Layer 11 of a small transformer language model trained on English Wikipedia (26 layers, counted from 0, width 128).
A neuron's activation on a vector x is SiLU(gate . x) times (in . x), where the dot is the dot product.

Input weights of the MLP neurons that the questions are about. A number n stands for (n - 128) times 0.0028.
n62 gate: 162, 165, 159, 128, 133, 160, 112, 146, 161, 143, 110, 172, 104, 146, 125, 108, 163, 162, 132, 85, 111, 138, 166, 152, 119, 111, 151, 65, 145, 118, 166, 118, 125, 130, 138, 102, 154, 139, 102, 53, 100, 105, 76, 120, 136, 69, 132, 157, 142, 140, 185, 111, 191, 137, 140, 207, 110, 106, 100, 161, 95, 168, 130, 127, 147, 116, 101, 110, 122, 128, 117, 128, 99, 119, 116, 99, 109, 126, 178, 177, 103, 84, 104, 133, 86, 146, 121, 165, 123, 185, 137, 158, 133, 120, 142, 97, 141, 97, 74, 74, 110, 93, 121, 184, 63, 197, 152, 131, 146, 218, 165, 162, 115, 119, 91, 101, 143, 100, 66, 120, 156, 76, 89, 116, 103, 91, 99, 99
n74 gate: 142, 143, 137, 58, 92, 117, 124, 120, 116, 114, 126, 75, 150, 123, 143, 162, 124, 142, 85, 78, 119, 126, 92, 196, 109, 116, 131, 102, 96, 141, 118, 118, 87, 131, 122, 162, 155, 94, 115, 116, 104, 112, 157, 125, 139, 150, 112, 128, 166, 142, 147, 173, 84, 137, 73, 139, 67, 149, 114, 205, 131, 127, 160, 118, 123, 111, 141, 141, 164, 102, 161, 147, 143, 173, 159, 102, 93, 168, 108, 103, 53, 128, 160, 104, 172, 134, 114, 110, 126, 120, 134, 118, 117, 125, 148, 80, 150, 141, 128, 147, 85, 77, 143, 171, 107, 166, 132, 167, 139, 141, 160, 123, 92, 133, 103, 122, 93, 123, 119, 81, 133, 143, 158, 185, 74, 160, 133, 150
n77 gate: 215, 101, 135, 125, 85, 124, 180, 76, 76, 155, 123, 130, 161, 103, 142, 107, 144, 119, 140, 133, 111, 75, 167, 79, 164, 118, 202, 122, 138, 157, 131, 114, 131, 126, 105, 132, 123, 127, 101, 157, 159, 142, 144, 104, 107, 156, 164, 149, 79, 142, 93, 139, 107, 100, 119, 84, 106, 139, 126, 117, 198, 97, 133, 93, 93, 111, 171, 73, 179, 166, 132, 102, 92, 168, 98, 111, 129, 123, 151, 92, 145, 156, 172, 142, 138, 136, 107, 110, 131, 114, 108, 85, 131, 141, 81, 125, 190, 98, 106, 55, 208, 143, 117, 143, 142, 120, 78, 134, 162, 42, 143, 80, 154, 125, 179, 95, 135, 99, 102, 76, 147, 191, 69, 112, 127, 178, 177, 112
n102 gate: 195, 114, 127, 106, 122, 178, 123, 171, 89, 156, 108, 144, 137, 132, 135, 125, 103, 155, 109, 202, 170, 117, 196, 91, 107, 129, 144, 122, 109, 77, 125, 98, 150, 54, 82, 130, 148, 90, 103, 144, 146, 113, 127, 80, 136, 78, 142, 115, 125, 132, 153, 122, 91, 100, 145, 125, 130, 135, 160, 66, 173, 111, 127, 191, 145, 97, 161, 53, 122, 54, 125, 127, 167, 166, 134, 124, 101, 173, 106, 68, 119, 111, 179, 167, 128, 127, 189, 125, 97, 82, 123, 134, 77, 102, 147, 86, 142, 113, 155, 33, 101, 122, 116, 153, 152, 160, 155, 90, 156, 142, 101, 136, 156, 83, 101, 109, 106, 103, 103, 66, 134, 118, 192, 115, 116, 117, 112, 116
n104 gate: 118, 78, 93, 133, 168, 106, 143, 89, 124, 140, 112, 120, 91, 122, 173, 85, 132, 162, 140, 160, 153, 114, 150, 150, 109, 99, 129, 142, 89, 122, 106, 102, 119, 129, 64, 104, 143, 176, 45, 160, 104, 87, 159, 144, 143, 159, 93, 118, 184, 164, 181, 123, 126, 125, 81, 129, 109, 128, 85, 161, 117, 146, 88, 157, 89, 115, 74, 104, 126, 61, 142, 124, 90, 130, 183, 120, 150, 152, 137, 101, 133, 111, 83, 76, 103, 156, 67, 77, 153, 146, 220, 126, 128, 157, 126, 140, 120, 103, 123, 180, 111, 109, 121, 150, 150, 107, 139, 160, 150, 204, 131, 74, 179, 143, 147, 106, 115, 149, 183, 84, 173, 194, 153, 188, 120, 104, 99, 164
n180 gate: 115, 126, 147, 161, 102, 126, 73, 185, 138, 150, 156, 128, 159, 134, 113, 160, 132, 99, 155, 133, 201, 136, 115, 145, 105, 107, 140, 81, 143, 123, 97, 136, 157, 104, 154, 159, 136, 134, 125, 181, 109, 103, 132, 132, 130, 126, 89, 71, 115, 142, 119, 92, 106, 60, 127, 156, 143, 44, 147, 187, 104, 165, 134, 118, 102, 86, 168, 129, 141, 101, 94, 145, 82, 219, 155, 58, 149, 160, 72, 129, 106, 125, 156, 125, 139, 131, 61, 116, 102, 127, 150, 117, 92, 95, 118, 141, 120, 112, 178, 189, 38, 134, 78, 145, 140, 167, 90, 170, 174, 172, 144, 115, 91, 133, 61, 118, 114, 122, 164, 94, 183, 156, 164, 124, 140, 83, 130, 42
n202 gate: 162, 119, 122, 156, 93, 108, 100, 115, 193, 138, 115, 129, 108, 142, 130, 171, 66, 170, 87, 99, 89, 120, 114, 155, 114, 91, 168, 127, 122, 152, 156, 91, 149, 164, 79, 128, 89, 126, 104, 187, 92, 95, 124, 139, 129, 122, 79, 140, 113, 115, 175, 127, 164, 101, 115, 163, 140, 131, 174, 198, 118, 140, 164, 98, 106, 168, 143, 136, 157, 110, 116, 205, 118, 169, 119, 149, 163, 117, 117, 108, 85, 117, 90, 112, 127, 126, 148, 97, 94, 114, 137, 136, 122, 122, 169, 93, 163, 112, 123, 90, 130, 32, 80, 132, 7, 145, 111, 129, 132, 126, 172, 171, 102, 174, 59, 122, 188, 94, 174, 104, 126, 154, 78, 166, 100, 125, 128, 153
n208 gate: 120, 188, 151, 159, 95, 161, 159, 137, 150, 118, 114, 170, 76, 136, 154, 132, 109, 178, 168, 161, 158, 115, 82, 173, 211, 79, 109, 124, 99, 165, 147, 57, 68, 109, 136, 142, 120, 111, 112, 71, 83, 76, 90, 169, 122, 77, 132, 75, 116, 137, 135, 148, 149, 81, 119, 151, 140, 161, 142, 100, 149, 116, 148, 65, 147, 88, 148, 109, 104, 170, 189, 77, 108, 139, 109, 74, 110, 130, 163, 94, 60, 71, 123, 127, 134, 118, 107, 62, 175, 140, 114, 162, 104, 126, 122, 127, 146, 113, 123, 8, 108, 143, 131, 166, 107, 160, 101, 144, 94, 135, 76, 153, 171, 165, 95, 111, 82, 87, 124, 73, 156, 140, 146, 75, 163, 188, 168, 75
n243 gate: 86, 170, 181, 132, 98, 172, 93, 150, 68, 117, 107, 192, 86, 154, 93, 186, 180, 103, 122, 151, 155, 150, 104, 105, 114, 102, 103, 76, 91, 129, 130, 107, 172, 166, 78, 155, 131, 134, 150, 111, 112, 120, 122, 134, 109, 134, 110, 137, 126, 126, 123, 156, 175, 134, 138, 141, 110, 86, 157, 146, 67, 65, 132, 62, 132, 90, 103, 137, 136, 110, 189, 149, 141, 144, 122, 88, 151, 123, 143, 161, 119, 122, 96, 100, 63, 96, 152, 120, 155, 114, 113, 105, 143, 67, 153, 118, 136, 104, 73, 145, 145, 143, 137, 136, 108, 126, 87, 83, 180, 115, 93, 108, 81, 199, 120, 116, 83, 152, 114, 160, 143, 121, 152, 115, 177, 133, 119, 134
n62 in: 115, 154, 115, 133, 161, 141, 126, 139, 205, 83, 108, 170, 72, 112, 122, 124, 138, 115, 144, 118, 103, 148, 111, 126, 85, 152, 122, 101, 139, 136, 158, 116, 167, 104, 145, 146, 136, 123, 114, 147, 89, 119, 115, 166, 132, 131, 107, 148, 140, 151, 159, 136, 140, 204, 126, 78, 122, 104, 120, 134, 99, 185, 152, 140, 123, 141, 120, 145, 131, 151, 137, 149, 64, 161, 172, 178, 86, 154, 164, 140, 119, 100, 101, 154, 89, 133, 151, 144, 122, 90, 143, 131, 111, 103, 124, 144, 115, 111, 154, 110, 156, 186, 137, 119, 139, 92, 72, 155, 153, 114, 111, 101, 128, 136, 112, 116, 77, 177, 121, 131, 163, 168, 170, 174, 124, 137, 119, 151
n74 in: 93, 128, 111, 124, 100, 123, 137, 86, 115, 153, 151, 139, 116, 121, 141, 98, 126, 103, 131, 106, 153, 127, 161, 193, 126, 165, 121, 134, 111, 151, 137, 160, 95, 148, 135, 181, 96, 143, 162, 121, 109, 77, 127, 99, 154, 15, 150, 127, 117, 139, 153, 144, 113, 118, 113, 121, 129, 164, 112, 148, 141, 115, 196, 167, 120, 58, 186, 109, 142, 98, 131, 128, 108, 132, 139, 106, 128, 208, 155, 101, 125, 128, 142, 174, 181, 126, 148, 116, 148, 150, 101, 132, 158, 101, 168, 128, 148, 118, 120, 132, 118, 113, 166, 102, 129, 132, 121, 159, 105, 174, 120, 85, 99, 92, 172, 130, 95, 112, 133, 106, 133, 111, 150, 145, 126, 183, 99, 112
n77 in: 91, 128, 108, 139, 116, 152, 133, 98, 99, 73, 105, 156, 141, 106, 114, 121, 176, 116, 91, 166, 124, 106, 79, 154, 116, 146, 93, 131, 138, 139, 68, 130, 116, 154, 137, 67, 132, 105, 149, 135, 96, 140, 113, 141, 133, 133, 145, 140, 135, 158, 146, 133, 97, 133, 64, 89, 59, 187, 102, 116, 75, 128, 109, 156, 112, 96, 109, 146, 136, 114, 85, 117, 124, 115, 94, 135, 143, 146, 124, 139, 131, 96, 99, 161, 108, 95, 103, 115, 131, 115, 100, 134, 123, 145, 83, 98, 121, 116, 103, 153, 88, 109, 160, 116, 117, 79, 125, 105, 141, 107, 90, 139, 126, 162, 155, 123, 92, 111, 147, 172, 160, 130, 182, 137, 105, 163, 140, 148
n102 in: 116, 85, 123, 133, 132, 118, 85, 117, 117, 149, 168, 105, 103, 203, 145, 170, 152, 75, 140, 141, 83, 187, 159, 146, 159, 147, 129, 80, 109, 130, 105, 161, 139, 102, 75, 144, 116, 99, 103, 104, 146, 193, 146, 146, 125, 119, 147, 117, 147, 128, 109, 184, 114, 141, 102, 103, 155, 147, 102, 132, 197, 89, 50, 144, 181, 80, 158, 127, 82, 173, 129, 103, 133, 152, 160, 154, 123, 103, 103, 84, 152, 135, 145, 180, 153, 107, 114, 173, 148, 114, 129, 170, 93, 124, 49, 143, 130, 127, 135, 140, 189, 121, 132, 122, 121, 138, 104, 160, 146, 131, 113, 152, 81, 82, 160, 132, 111, 146, 85, 114, 117, 90, 127, 161, 153, 139, 147, 115
n104 in: 163, 131, 92, 101, 140, 137, 126, 140, 102, 149, 145, 126, 87, 176, 170, 116, 73, 176, 162, 142, 132, 107, 119, 188, 161, 116, 141, 156, 95, 114, 86, 99, 102, 137, 93, 123, 140, 117, 114, 190, 80, 140, 129, 149, 154, 107, 99, 130, 165, 118, 128, 137, 106, 115, 125, 72, 112, 133, 153, 137, 77, 110, 85, 131, 133, 115, 154, 98, 131, 176, 75, 97, 78, 134, 175, 101, 165, 162, 124, 153, 155, 135, 121, 111, 109, 133, 104, 112, 130, 161, 136, 136, 96, 149, 130, 133, 142, 172, 135, 132, 163, 55, 120, 142, 151, 147, 142, 154, 170, 157, 160, 146, 164, 151, 84, 137, 103, 131, 161, 173, 138, 150, 112, 135, 113, 119, 123, 149
n180 in: 119, 200, 137, 162, 142, 126, 108, 107, 195, 196, 147, 181, 121, 130, 124, 145, 91, 154, 118, 44, 106, 124, 144, 189, 135, 102, 134, 178, 146, 152, 108, 89, 122, 123, 110, 154, 124, 145, 79, 136, 109, 77, 85, 154, 155, 82, 123, 73, 63, 122, 124, 69, 101, 136, 121, 107, 149, 163, 152, 109, 160, 138, 132, 150, 109, 149, 78, 114, 134, 123, 194, 151, 162, 155, 107, 153, 185, 155, 146, 190, 117, 128, 179, 123, 81, 87, 116, 176, 146, 177, 131, 96, 129, 137, 150, 97, 105, 126, 136, 131, 119, 109, 124, 102, 126, 148, 133, 101, 95, 133, 152, 135, 138, 124, 106, 127, 139, 82, 70, 120, 127, 93, 99, 134, 46, 101, 113, 129
n202 in: 99, 148, 90, 83, 140, 148, 124, 82, 153, 82, 123, 132, 146, 166, 111, 109, 85, 111, 124, 119, 106, 114, 111, 103, 97, 119, 92, 89, 97, 138, 96, 89, 119, 146, 125, 106, 120, 136, 108, 129, 132, 114, 97, 123, 153, 107, 138, 79, 121, 99, 71, 82, 128, 175, 132, 211, 144, 111, 155, 90, 77, 87, 87, 107, 154, 110, 128, 109, 133, 204, 144, 128, 135, 213, 153, 91, 148, 109, 158, 170, 96, 148, 105, 140, 105, 114, 86, 136, 113, 85, 162, 121, 100, 182, 85, 160, 115, 112, 86, 88, 104, 117, 101, 156, 93, 108, 164, 147, 149, 137, 93, 96, 120, 146, 141, 109, 153, 93, 109, 125, 104, 142, 152, 135, 66, 145, 109, 111
n208 in: 161, 152, 125, 104, 116, 127, 101, 150, 134, 160, 168, 130, 164, 141, 131, 113, 126, 118, 114, 173, 118, 137, 130, 127, 135, 169, 114, 96, 141, 90, 151, 120, 161, 54, 147, 132, 136, 131, 57, 132, 129, 115, 105, 160, 121, 167, 156, 122, 95, 149, 157, 154, 138, 141, 87, 150, 120, 141, 168, 155, 109, 93, 106, 147, 176, 154, 149, 155, 106, 164, 126, 83, 168, 88, 162, 117, 132, 165, 180, 149, 145, 139, 117, 132, 148, 138, 190, 135, 128, 200, 77, 165, 136, 149, 121, 99, 126, 115, 118, 155, 170, 120, 109, 149, 134, 123, 179, 120, 119, 104, 194, 137, 149, 96, 153, 117, 142, 146, 113, 107, 125, 105, 122, 119, 106, 92, 92, 105
n243 in: 87, 119, 136, 111, 113, 94, 173, 53, 102, 96, 132, 141, 110, 152, 142, 109, 115, 102, 139, 204, 143, 138, 112, 118, 88, 175, 140, 138, 110, 138, 83, 140, 131, 158, 162, 112, 119, 102, 152, 175, 126, 83, 133, 109, 158, 142, 144, 115, 143, 154, 141, 98, 93, 149, 115, 128, 147, 136, 120, 130, 118, 85, 162, 164, 167, 192, 126, 126, 95, 126, 148, 135, 141, 107, 145, 88, 135, 89, 106, 164, 110, 125, 139, 117, 107, 109, 151, 134, 178, 112, 125, 131, 74, 99, 80, 79, 128, 138, 175, 132, 71, 101, 120, 145, 86, 96, 90, 101, 161, 131, 95, 101, 117, 99, 137, 109, 129, 96, 128, 126, 126, 152, 146, 181, 157, 79, 111, 76

Each question shows a token from some text and the vector x that enters the MLP there. A number n stands for (n - 128) times 0.047.

" l": 151, 149, 110, 100, 118, 130, 128, 138, 110, 97, 121, 130, 143, 123, 123, 142, 115, 111, 177, 116, 117, 128, 163, 80, 113, 159, 156, 122, 106, 120, 144, 102, 144, 143, 159, 111, 144, 123, 149, 124, 119, 159, 147, 77, 137, 116, 128, 125, 139, 108, 128, 109, 156, 144, 137, 124, 136, 134, 144, 178, 99, 124, 113, 119, 166, 128, 127, 127, 114, 169, 116, 123, 183, 88, 109, 116, 128, 109, 131, 128, 153, 132, 106, 84, 122, 115, 127, 125, 126, 109, 109, 142, 127, 123, 133, 160, 138, 151, 127, 169, 128, 121, 134, 158, 139, 135, 175, 113, 104, 107, 114, 133, 116, 174, 139, 151, 120, 138, 144, 151, 122, 139, 145, 119, 130, 124, 122, 138
The two highest activations, in order: n180, n74

" n": 116, 137, 145, 120, 140, 132, 134, 172, 144, 139, 133, 151, 113, 111, 121, 150, 140, 128, 151, 83, 106, 128, 179, 85, 115, 140, 191, 130, 132, 122, 128, 156, 133, 142, 143, 132, 156, 124, 133, 135, 114, 145, 133, 138, 126, 152, 102, 104, 104, 113, 130, 130, 113, 166, 103, 111, 147, 127, 200, 170, 131, 113, 98, 132, 153, 139, 140, 126, 100, 130, 133, 125, 169, 64, 150, 153, 128, 112, 151, 120, 164, 154, 119, 96, 146, 130, 121, 126, 147, 112, 145, 129, 123, 128, 128, 187, 169, 138, 135, 192, 143, 67, 116, 144, 149, 127, 121, 140, 132, 122, 112, 133, 125, 172, 141, 137, 177, 140, 160, 115, 120, 93, 133, 88, 118, 141, 133, 164
The two highest activations, in order: n74, n77

" m": 144, 114, 109, 123, 147, 129, 133, 144, 166, 130, 109, 126, 140, 163, 134, 137, 146, 123, 151, 108, 96, 128, 130, 95, 104, 150, 164, 186, 136, 116, 139, 111, 154, 141, 124, 103, 143, 126, 142, 125, 119, 121, 123, 64, 103, 141, 123, 123, 148, 112, 120, 160, 159, 133, 158, 145, 137, 176, 117, 119, 86, 145, 107, 119, 172, 156, 98, 153, 131, 133, 122, 136, 112, 111, 159, 124, 124, 110, 186, 108, 159, 136, 112, 96, 144, 126, 92, 121, 72, 119, 134, 173, 115, 115, 135, 149, 145, 138, 138, 148, 99, 102, 112, 156, 128, 108, 146, 97, 122, 130, 107, 158, 123, 145, 146, 162, 114, 115, 148, 162, 120, 112, 134, 137, 111, 108, 133, 129
The two highest activations, in order: n74, n202

"3": 126, 103, 143, 114, 152, 121, 136, 98, 128, 81, 131, 119, 118, 123, 139, 120, 110, 116, 108, 111, 119, 129, 113, 118, 108, 174, 120, 131, 146, 136, 171, 137, 142, 171, 141, 127, 132, 128, 155, 122, 127, 137, 122, 165, 128, 88, 141, 134, 105, 113, 121, 125, 100, 118, 135, 115, 169, 110, 141, 118, 102, 142, 107, 149, 149, 123, 134, 149, 101, 122, 135, 129, 141, 152, 121, 127, 130, 102, 137, 153, 141, 123, 120, 136, 114, 119, 138, 141, 160, 118, 111, 141, 123, 60, 116, 105, 126, 148, 123, 152, 85, 114, 140, 149, 126, 125, 159, 157, 131, 109, 119, 127, 110, 151, 129, 132, 118, 136, 115, 113, 116, 111, 139, 136, 112, 114, 105, 149
Which three neurons fire most, strongest first? n243, n104, n208

" |\n": 133, 86, 138, 96, 142, 133, 128, 146, 100, 147, 130, 140, 117, 134, 144, 137, 145, 101, 175, 96, 112, 129, 123, 90, 138, 138, 136, 158, 123, 137, 127, 139, 157, 130, 144, 134, 125, 124, 125, 122, 140, 139, 87, 138, 158, 157, 150, 130, 125, 116, 128, 136, 136, 146, 143, 115, 132, 167, 126, 101, 127, 122, 135, 126, 111, 145, 148, 170, 158, 154, 112, 122, 148, 116, 105, 123, 131, 137, 107, 138, 131, 106, 121, 146, 99, 128, 90, 141, 156, 134, 109, 151, 122, 105, 118, 160, 151, 155, 124, 147, 139, 134, 146, 184, 159, 122, 104, 128, 140, 124, 123, 123, 154, 143, 146, 138, 108, 123, 135, 120, 149, 142, 141, 130, 159, 113, 111, 144
Which three neurons fire most, strongest first? n77, n180, n74

" p": 112, 160, 151, 114, 132, 130, 140, 139, 124, 138, 135, 129, 129, 161, 153, 148, 107, 118, 150, 115, 108, 128, 144, 105, 100, 153, 137, 134, 126, 123, 144, 121, 157, 150, 139, 123, 157, 123, 153, 103, 148, 146, 120, 92, 128, 147, 95, 136, 117, 108, 123, 125, 135, 121, 166, 120, 132, 121, 170, 144, 93, 88, 128, 138, 120, 157, 118, 124, 114, 163, 131, 107, 132, 120, 118, 127, 125, 106, 97, 145, 190, 135, 127, 111, 137, 140, 125, 117, 121, 128, 96, 156, 124, 94, 161, 147, 148, 151, 133, 158, 110, 118, 137, 128, 120, 126, 149, 164, 149, 122, 118, 135, 110, 146, 114, 156, 98, 142, 163, 99, 130, 134, 122, 134, 124, 117, 127, 120
Which three neurons fire most, strongest first? n243, n77, n74

" cent": 110, 179, 111, 138, 133, 125, 168, 117, 126, 115, 146, 147, 76, 151, 149, 157, 152, 109, 138, 67, 135, 128, 127, 101, 98, 151, 153, 100, 98, 132, 137, 146, 189, 140, 144, 152, 130, 128, 156, 123, 138, 119, 143, 122, 168, 93, 128, 155, 100, 114, 130, 156, 98, 137, 132, 89, 130, 88, 158, 90, 148, 76, 101, 121, 119, 163, 110, 136, 116, 149, 118, 135, 152, 127, 171, 120, 135, 110, 126, 135, 144, 159, 122, 144, 155, 129, 132, 118, 131, 107, 100, 132, 130, 74, 118, 149, 143, 146, 141, 191, 135, 126, 134, 123, 103, 127, 158, 141, 118, 130, 141, 134, 109, 117, 141, 142, 162, 135, 151, 106, 126, 102, 168, 109, 101, 152, 141, 112
Which three neurons fire most, strongest first? n243, n77, n104

"1": 137, 136, 156, 116, 159, 121, 141, 107, 128, 108, 133, 115, 105, 102, 122, 121, 108, 123, 137, 117, 111, 129, 113, 117, 116, 159, 113, 140, 126, 135, 171, 140, 140, 135, 164, 130, 145, 129, 138, 109, 118, 137, 86, 161, 129, 109, 162, 130, 115, 116, 127, 121, 123, 128, 165, 138, 171, 124, 136, 126, 96, 141, 104, 156, 171, 136, 149, 137, 109, 145, 133, 148, 141, 129, 115, 112, 129, 108, 138, 156, 155, 102, 115, 133, 104, 118, 142, 143, 147, 121, 126, 174, 126, 69, 95, 131, 112, 146, 116, 141, 93, 135, 132, 132, 113, 148, 141, 130, 134, 131, 128, 154, 116, 151, 143, 138, 138, 115, 83, 135, 117, 106, 132, 137, 144, 106, 113, 143
The two highest activations, in order: n62, n243

" de": 144, 78, 157, 129, 107, 124, 171, 114, 153, 151, 136, 115, 180, 180, 110, 122, 148, 146, 158, 84, 90, 128, 108, 116, 93, 149, 98, 111, 111, 124, 147, 123, 139, 120, 139, 116, 142, 129, 122, 143, 145, 181, 123, 130, 140, 191, 149, 170, 149, 112, 127, 129, 136, 129, 137, 95, 149, 162, 148, 132, 87, 130, 100, 143, 150, 135, 134, 182, 135, 128, 120, 130, 160, 113, 87, 145, 135, 112, 120, 106, 164, 162, 139, 80, 142, 137, 96, 120, 116, 143, 108, 134, 113, 115, 132, 158, 135, 142, 113, 155, 120, 128, 144, 146, 97, 136, 133, 99, 140, 136, 147, 136, 134, 123, 96, 150, 103, 135, 146, 139, 120, 129, 150, 134, 109, 94, 140, 124
The neuron with the highest activation: n180

"el": 107, 87, 107, 129, 184, 123, 148, 100, 131, 83, 130, 138, 123, 82, 122, 132, 87, 122, 160, 119, 145, 128, 113, 96, 130, 169, 120, 155, 89, 129, 138, 101, 144, 100, 113, 116, 144, 126, 132, 115, 105, 160, 127, 117, 158, 177, 124, 150, 125, 118, 120, 144, 157, 106, 132, 110, 126, 111, 192, 92, 140, 173, 127, 115, 125, 126, 112, 119, 128, 118, 113, 129, 129, 71, 138, 121, 124, 120, 175, 64, 174, 133, 134, 124, 107, 131, 174, 128, 147, 128, 104, 146, 117, 84, 117, 192, 141, 130, 113, 109, 126, 128, 160, 116, 157, 128, 156, 98, 101, 110, 127, 118, 139, 142, 113, 152, 92, 102, 145, 180, 116, 142, 220, 98, 138, 132, 141, 163
The most active neuron and its activation: n180, at about 0.33

"i": 108, 101, 152, 141, 164, 130, 128, 128, 125, 181, 109, 110, 110, 148, 144, 165, 118, 102, 92, 63, 93, 128, 135, 120, 129, 164, 127, 109, 109, 140, 121, 151, 152, 65, 137, 119, 131, 131, 140, 105, 105, 156, 149, 133, 112, 135, 142, 124, 121, 121, 109, 133, 133, 119, 114, 140, 109, 130, 140, 140, 119, 165, 167, 62, 133, 100, 110, 173, 158, 133, 187, 136, 106, 136, 96, 156, 140, 146, 161, 122, 121, 138, 125, 178, 110, 131, 87, 128, 97, 122, 130, 146, 113, 98, 126, 181, 121, 140, 132, 149, 76, 148, 122, 116, 159, 130, 111, 158, 84, 123, 132, 132, 123, 119, 150, 154, 67, 88, 122, 141, 111, 92, 100, 100, 99, 127, 144, 135
The neuron with the highest activation: n180

" |": 130, 129, 117, 123, 133, 131, 140, 130, 103, 154, 125, 130, 117, 117, 98, 110, 132, 132, 130, 87, 168, 129, 109, 121, 125, 151, 120, 100, 115, 125, 139, 135, 131, 126, 129, 124, 137, 127, 124, 125, 113, 167, 125, 120, 136, 156, 119, 127, 122, 116, 130, 86, 108, 135, 136, 110, 145, 93, 146, 117, 122, 110, 112, 149, 123, 130, 119, 134, 140, 127, 119, 131, 118, 127, 122, 125, 155, 152, 124, 133, 139, 109, 124, 125, 113, 120, 144, 150, 101, 114, 117, 161, 124, 136, 124, 130, 146, 146, 139, 138, 129, 130, 139, 162, 146, 105, 166, 152, 126, 147, 115, 128, 149, 127, 107, 150, 142, 147, 144, 158, 139, 139, 132, 96, 117, 106, 102, 145
Which three neurons fire most, strongest first? n74, n104, n243

" R": 135, 117, 126, 122, 121, 130, 124, 133, 132, 117, 117, 145, 122, 140, 127, 116, 109, 121, 139, 122, 116, 128, 125, 130, 129, 148, 119, 113, 129, 126, 149, 97, 101, 130, 158, 134, 148, 123, 170, 101, 138, 92, 114, 120, 122, 121, 133, 115, 109, 105, 130, 153, 127, 120, 144, 137, 141, 131, 142, 113, 116, 126, 116, 130, 133, 138, 125, 173, 121, 155, 136, 128, 145, 179, 113, 128, 120, 138, 149, 95, 115, 138, 126, 116, 142, 125, 164, 132, 110, 116, 116, 144, 124, 112, 125, 133, 151, 151, 138, 138, 135, 100, 121, 147, 139, 118, 153, 130, 152, 106, 104, 131, 126, 120, 129, 179, 131, 131, 100, 127, 101, 97, 119, 139, 142, 117, 138, 159
Which three neurons fire most, strongest first? n208, n77, n102

"m": 105, 143, 144, 129, 127, 125, 159, 128, 123, 130, 133, 118, 177, 111, 134, 152, 87, 126, 127, 102, 124, 128, 127, 67, 142, 190, 103, 165, 94, 125, 137, 136, 171, 105, 148, 111, 134, 126, 114, 117, 130, 146, 101, 111, 134, 199, 158, 138, 138, 113, 132, 133, 132, 145, 162, 123, 147, 149, 76, 113, 113, 155, 163, 147, 143, 157, 138, 135, 156, 151, 117, 151, 127, 108, 44, 145, 128, 108, 136, 128, 143, 119, 114, 92, 170, 124, 134, 122, 116, 146, 111, 140, 125, 109, 148, 169, 169, 139, 144, 172, 119, 191, 123, 143, 127, 127, 180, 126, 102, 134, 129, 116, 123, 156, 129, 146, 172, 138, 159, 88, 113, 142, 163, 122, 128, 148, 119, 167
The most active neuron and its activation: n104, at about 0.76

"R": 134, 141, 168, 144, 142, 129, 144, 150, 139, 110, 129, 137, 129, 116, 122, 113, 100, 119, 153, 121, 127, 128, 112, 142, 127, 134, 116, 122, 121, 129, 151, 152, 145, 120, 166, 136, 158, 123, 168, 109, 135, 89, 112, 119, 117, 138, 118, 123, 111, 108, 114, 130, 117, 146, 150, 108, 141, 128, 190, 117, 134, 126, 120, 128, 124, 146, 134, 149, 127, 111, 170, 166, 168, 160, 129, 142, 127, 130, 131, 102, 129, 136, 127, 104, 105, 139, 163, 132, 114, 120, 109, 115, 118, 104, 115, 103, 129, 150, 150, 161, 124, 105, 116, 157, 124, 119, 167, 134, 126, 115, 106, 149, 130, 125, 125, 161, 147, 137, 114, 109, 112, 120, 102, 137, 136, 123, 129, 167
The neuron with the highest activation: n77

"ed": 140, 134, 133, 137, 131, 126, 140, 116, 127, 135, 128, 139, 117, 107, 134, 135, 124, 127, 162, 121, 145, 129, 124, 131, 122, 127, 125, 123, 114, 136, 132, 134, 157, 135, 149, 138, 127, 127, 121, 127, 126, 135, 132, 123, 145, 144, 129, 141, 116, 102, 122, 121, 127, 149, 138, 108, 130, 140, 121, 111, 115, 127, 147, 132, 145, 134, 131, 113, 131, 110, 141, 134, 131, 157, 119, 136, 139, 136, 128, 117, 135, 134, 120, 140, 123, 124, 128, 122, 144, 112, 120, 134, 131, 116, 133, 111, 140, 178, 122, 110, 138, 101, 120, 189, 113, 142, 122, 128, 139, 139, 137, 129, 124, 132, 132, 144, 117, 133, 123, 141, 83, 146, 143, 126, 123, 128, 117, 121
Which three neurons fire most, strongest first? n243, n202, n74

"ot": 83, 136, 116, 108, 128, 123, 136, 136, 101, 127, 123, 117, 135, 144, 170, 154, 132, 104, 133, 110, 110, 128, 125, 133, 146, 138, 136, 136, 146, 141, 126, 157, 115, 193, 157, 138, 114, 128, 143, 117, 154, 121, 115, 135, 129, 182, 163, 150, 155, 119, 126, 131, 173, 112, 148, 136, 139, 187, 135, 90, 104, 76, 87, 113, 150, 138, 138, 182, 168, 143, 159, 112, 126, 176, 76, 133, 135, 117, 131, 118, 189, 109, 118, 146, 164, 104, 106, 123, 123, 126, 94, 142, 146, 136, 113, 149, 125, 148, 107, 176, 100, 134, 143, 102, 111, 130, 186, 131, 103, 120, 133, 124, 123, 154, 163, 150, 87, 157, 105, 156, 131, 97, 102, 159, 127, 154, 145, 148
The most active neuron and its activation: n62, at about 0.48

"es": 88, 98, 154, 128, 163, 122, 139, 117, 110, 167, 134, 112, 124, 152, 145, 121, 129, 120, 103, 116, 133, 129, 106, 126, 123, 150, 121, 145, 134, 140, 126, 109, 128, 149, 130, 112, 130, 129, 131, 130, 103, 121, 92, 165, 142, 159, 142, 105, 115, 110, 117, 98, 102, 115, 124, 130, 130, 132, 107, 126, 102, 126, 134, 128, 183, 127, 95, 156, 148, 146, 104, 113, 120, 152, 109, 161, 136, 127, 144, 120, 96, 137, 119, 148, 131, 128, 109, 127, 158, 103, 129, 145, 133, 142, 143, 124, 110, 180, 113, 128, 138, 119, 121, 174, 109, 136, 116, 87, 112, 126, 122, 133, 121, 127, 134, 138, 139, 118, 116, 132, 111, 146, 118, 133, 117, 108, 105, 113
The neuron with the highest activation: n202

" for": 128, 91, 131, 145, 127, 124, 145, 131, 159, 163, 138, 155, 171, 143, 118, 139, 140, 133, 146, 132, 135, 129, 134, 108, 143, 129, 119, 117, 124, 136, 127, 127, 131, 146, 114, 145, 127, 128, 142, 101, 142, 101, 141, 130, 148, 154, 148, 113, 91, 112, 118, 142, 139, 130, 143, 141, 110, 157, 166, 112, 131, 95, 142, 144, 134, 131, 116, 139, 158, 118, 125, 117, 122, 111, 103, 149, 156, 145, 138, 117, 116, 115, 128, 97, 130, 127, 118, 123, 127, 129, 116, 125, 139, 131, 136, 110, 153, 174, 132, 130, 126, 112, 115, 167, 115, 145, 174, 121, 144, 118, 132, 134, 133, 144, 114, 156, 123, 129, 102, 101, 121, 126, 137, 97, 124, 106, 109, 125
The two highest activations, in order: n208, n104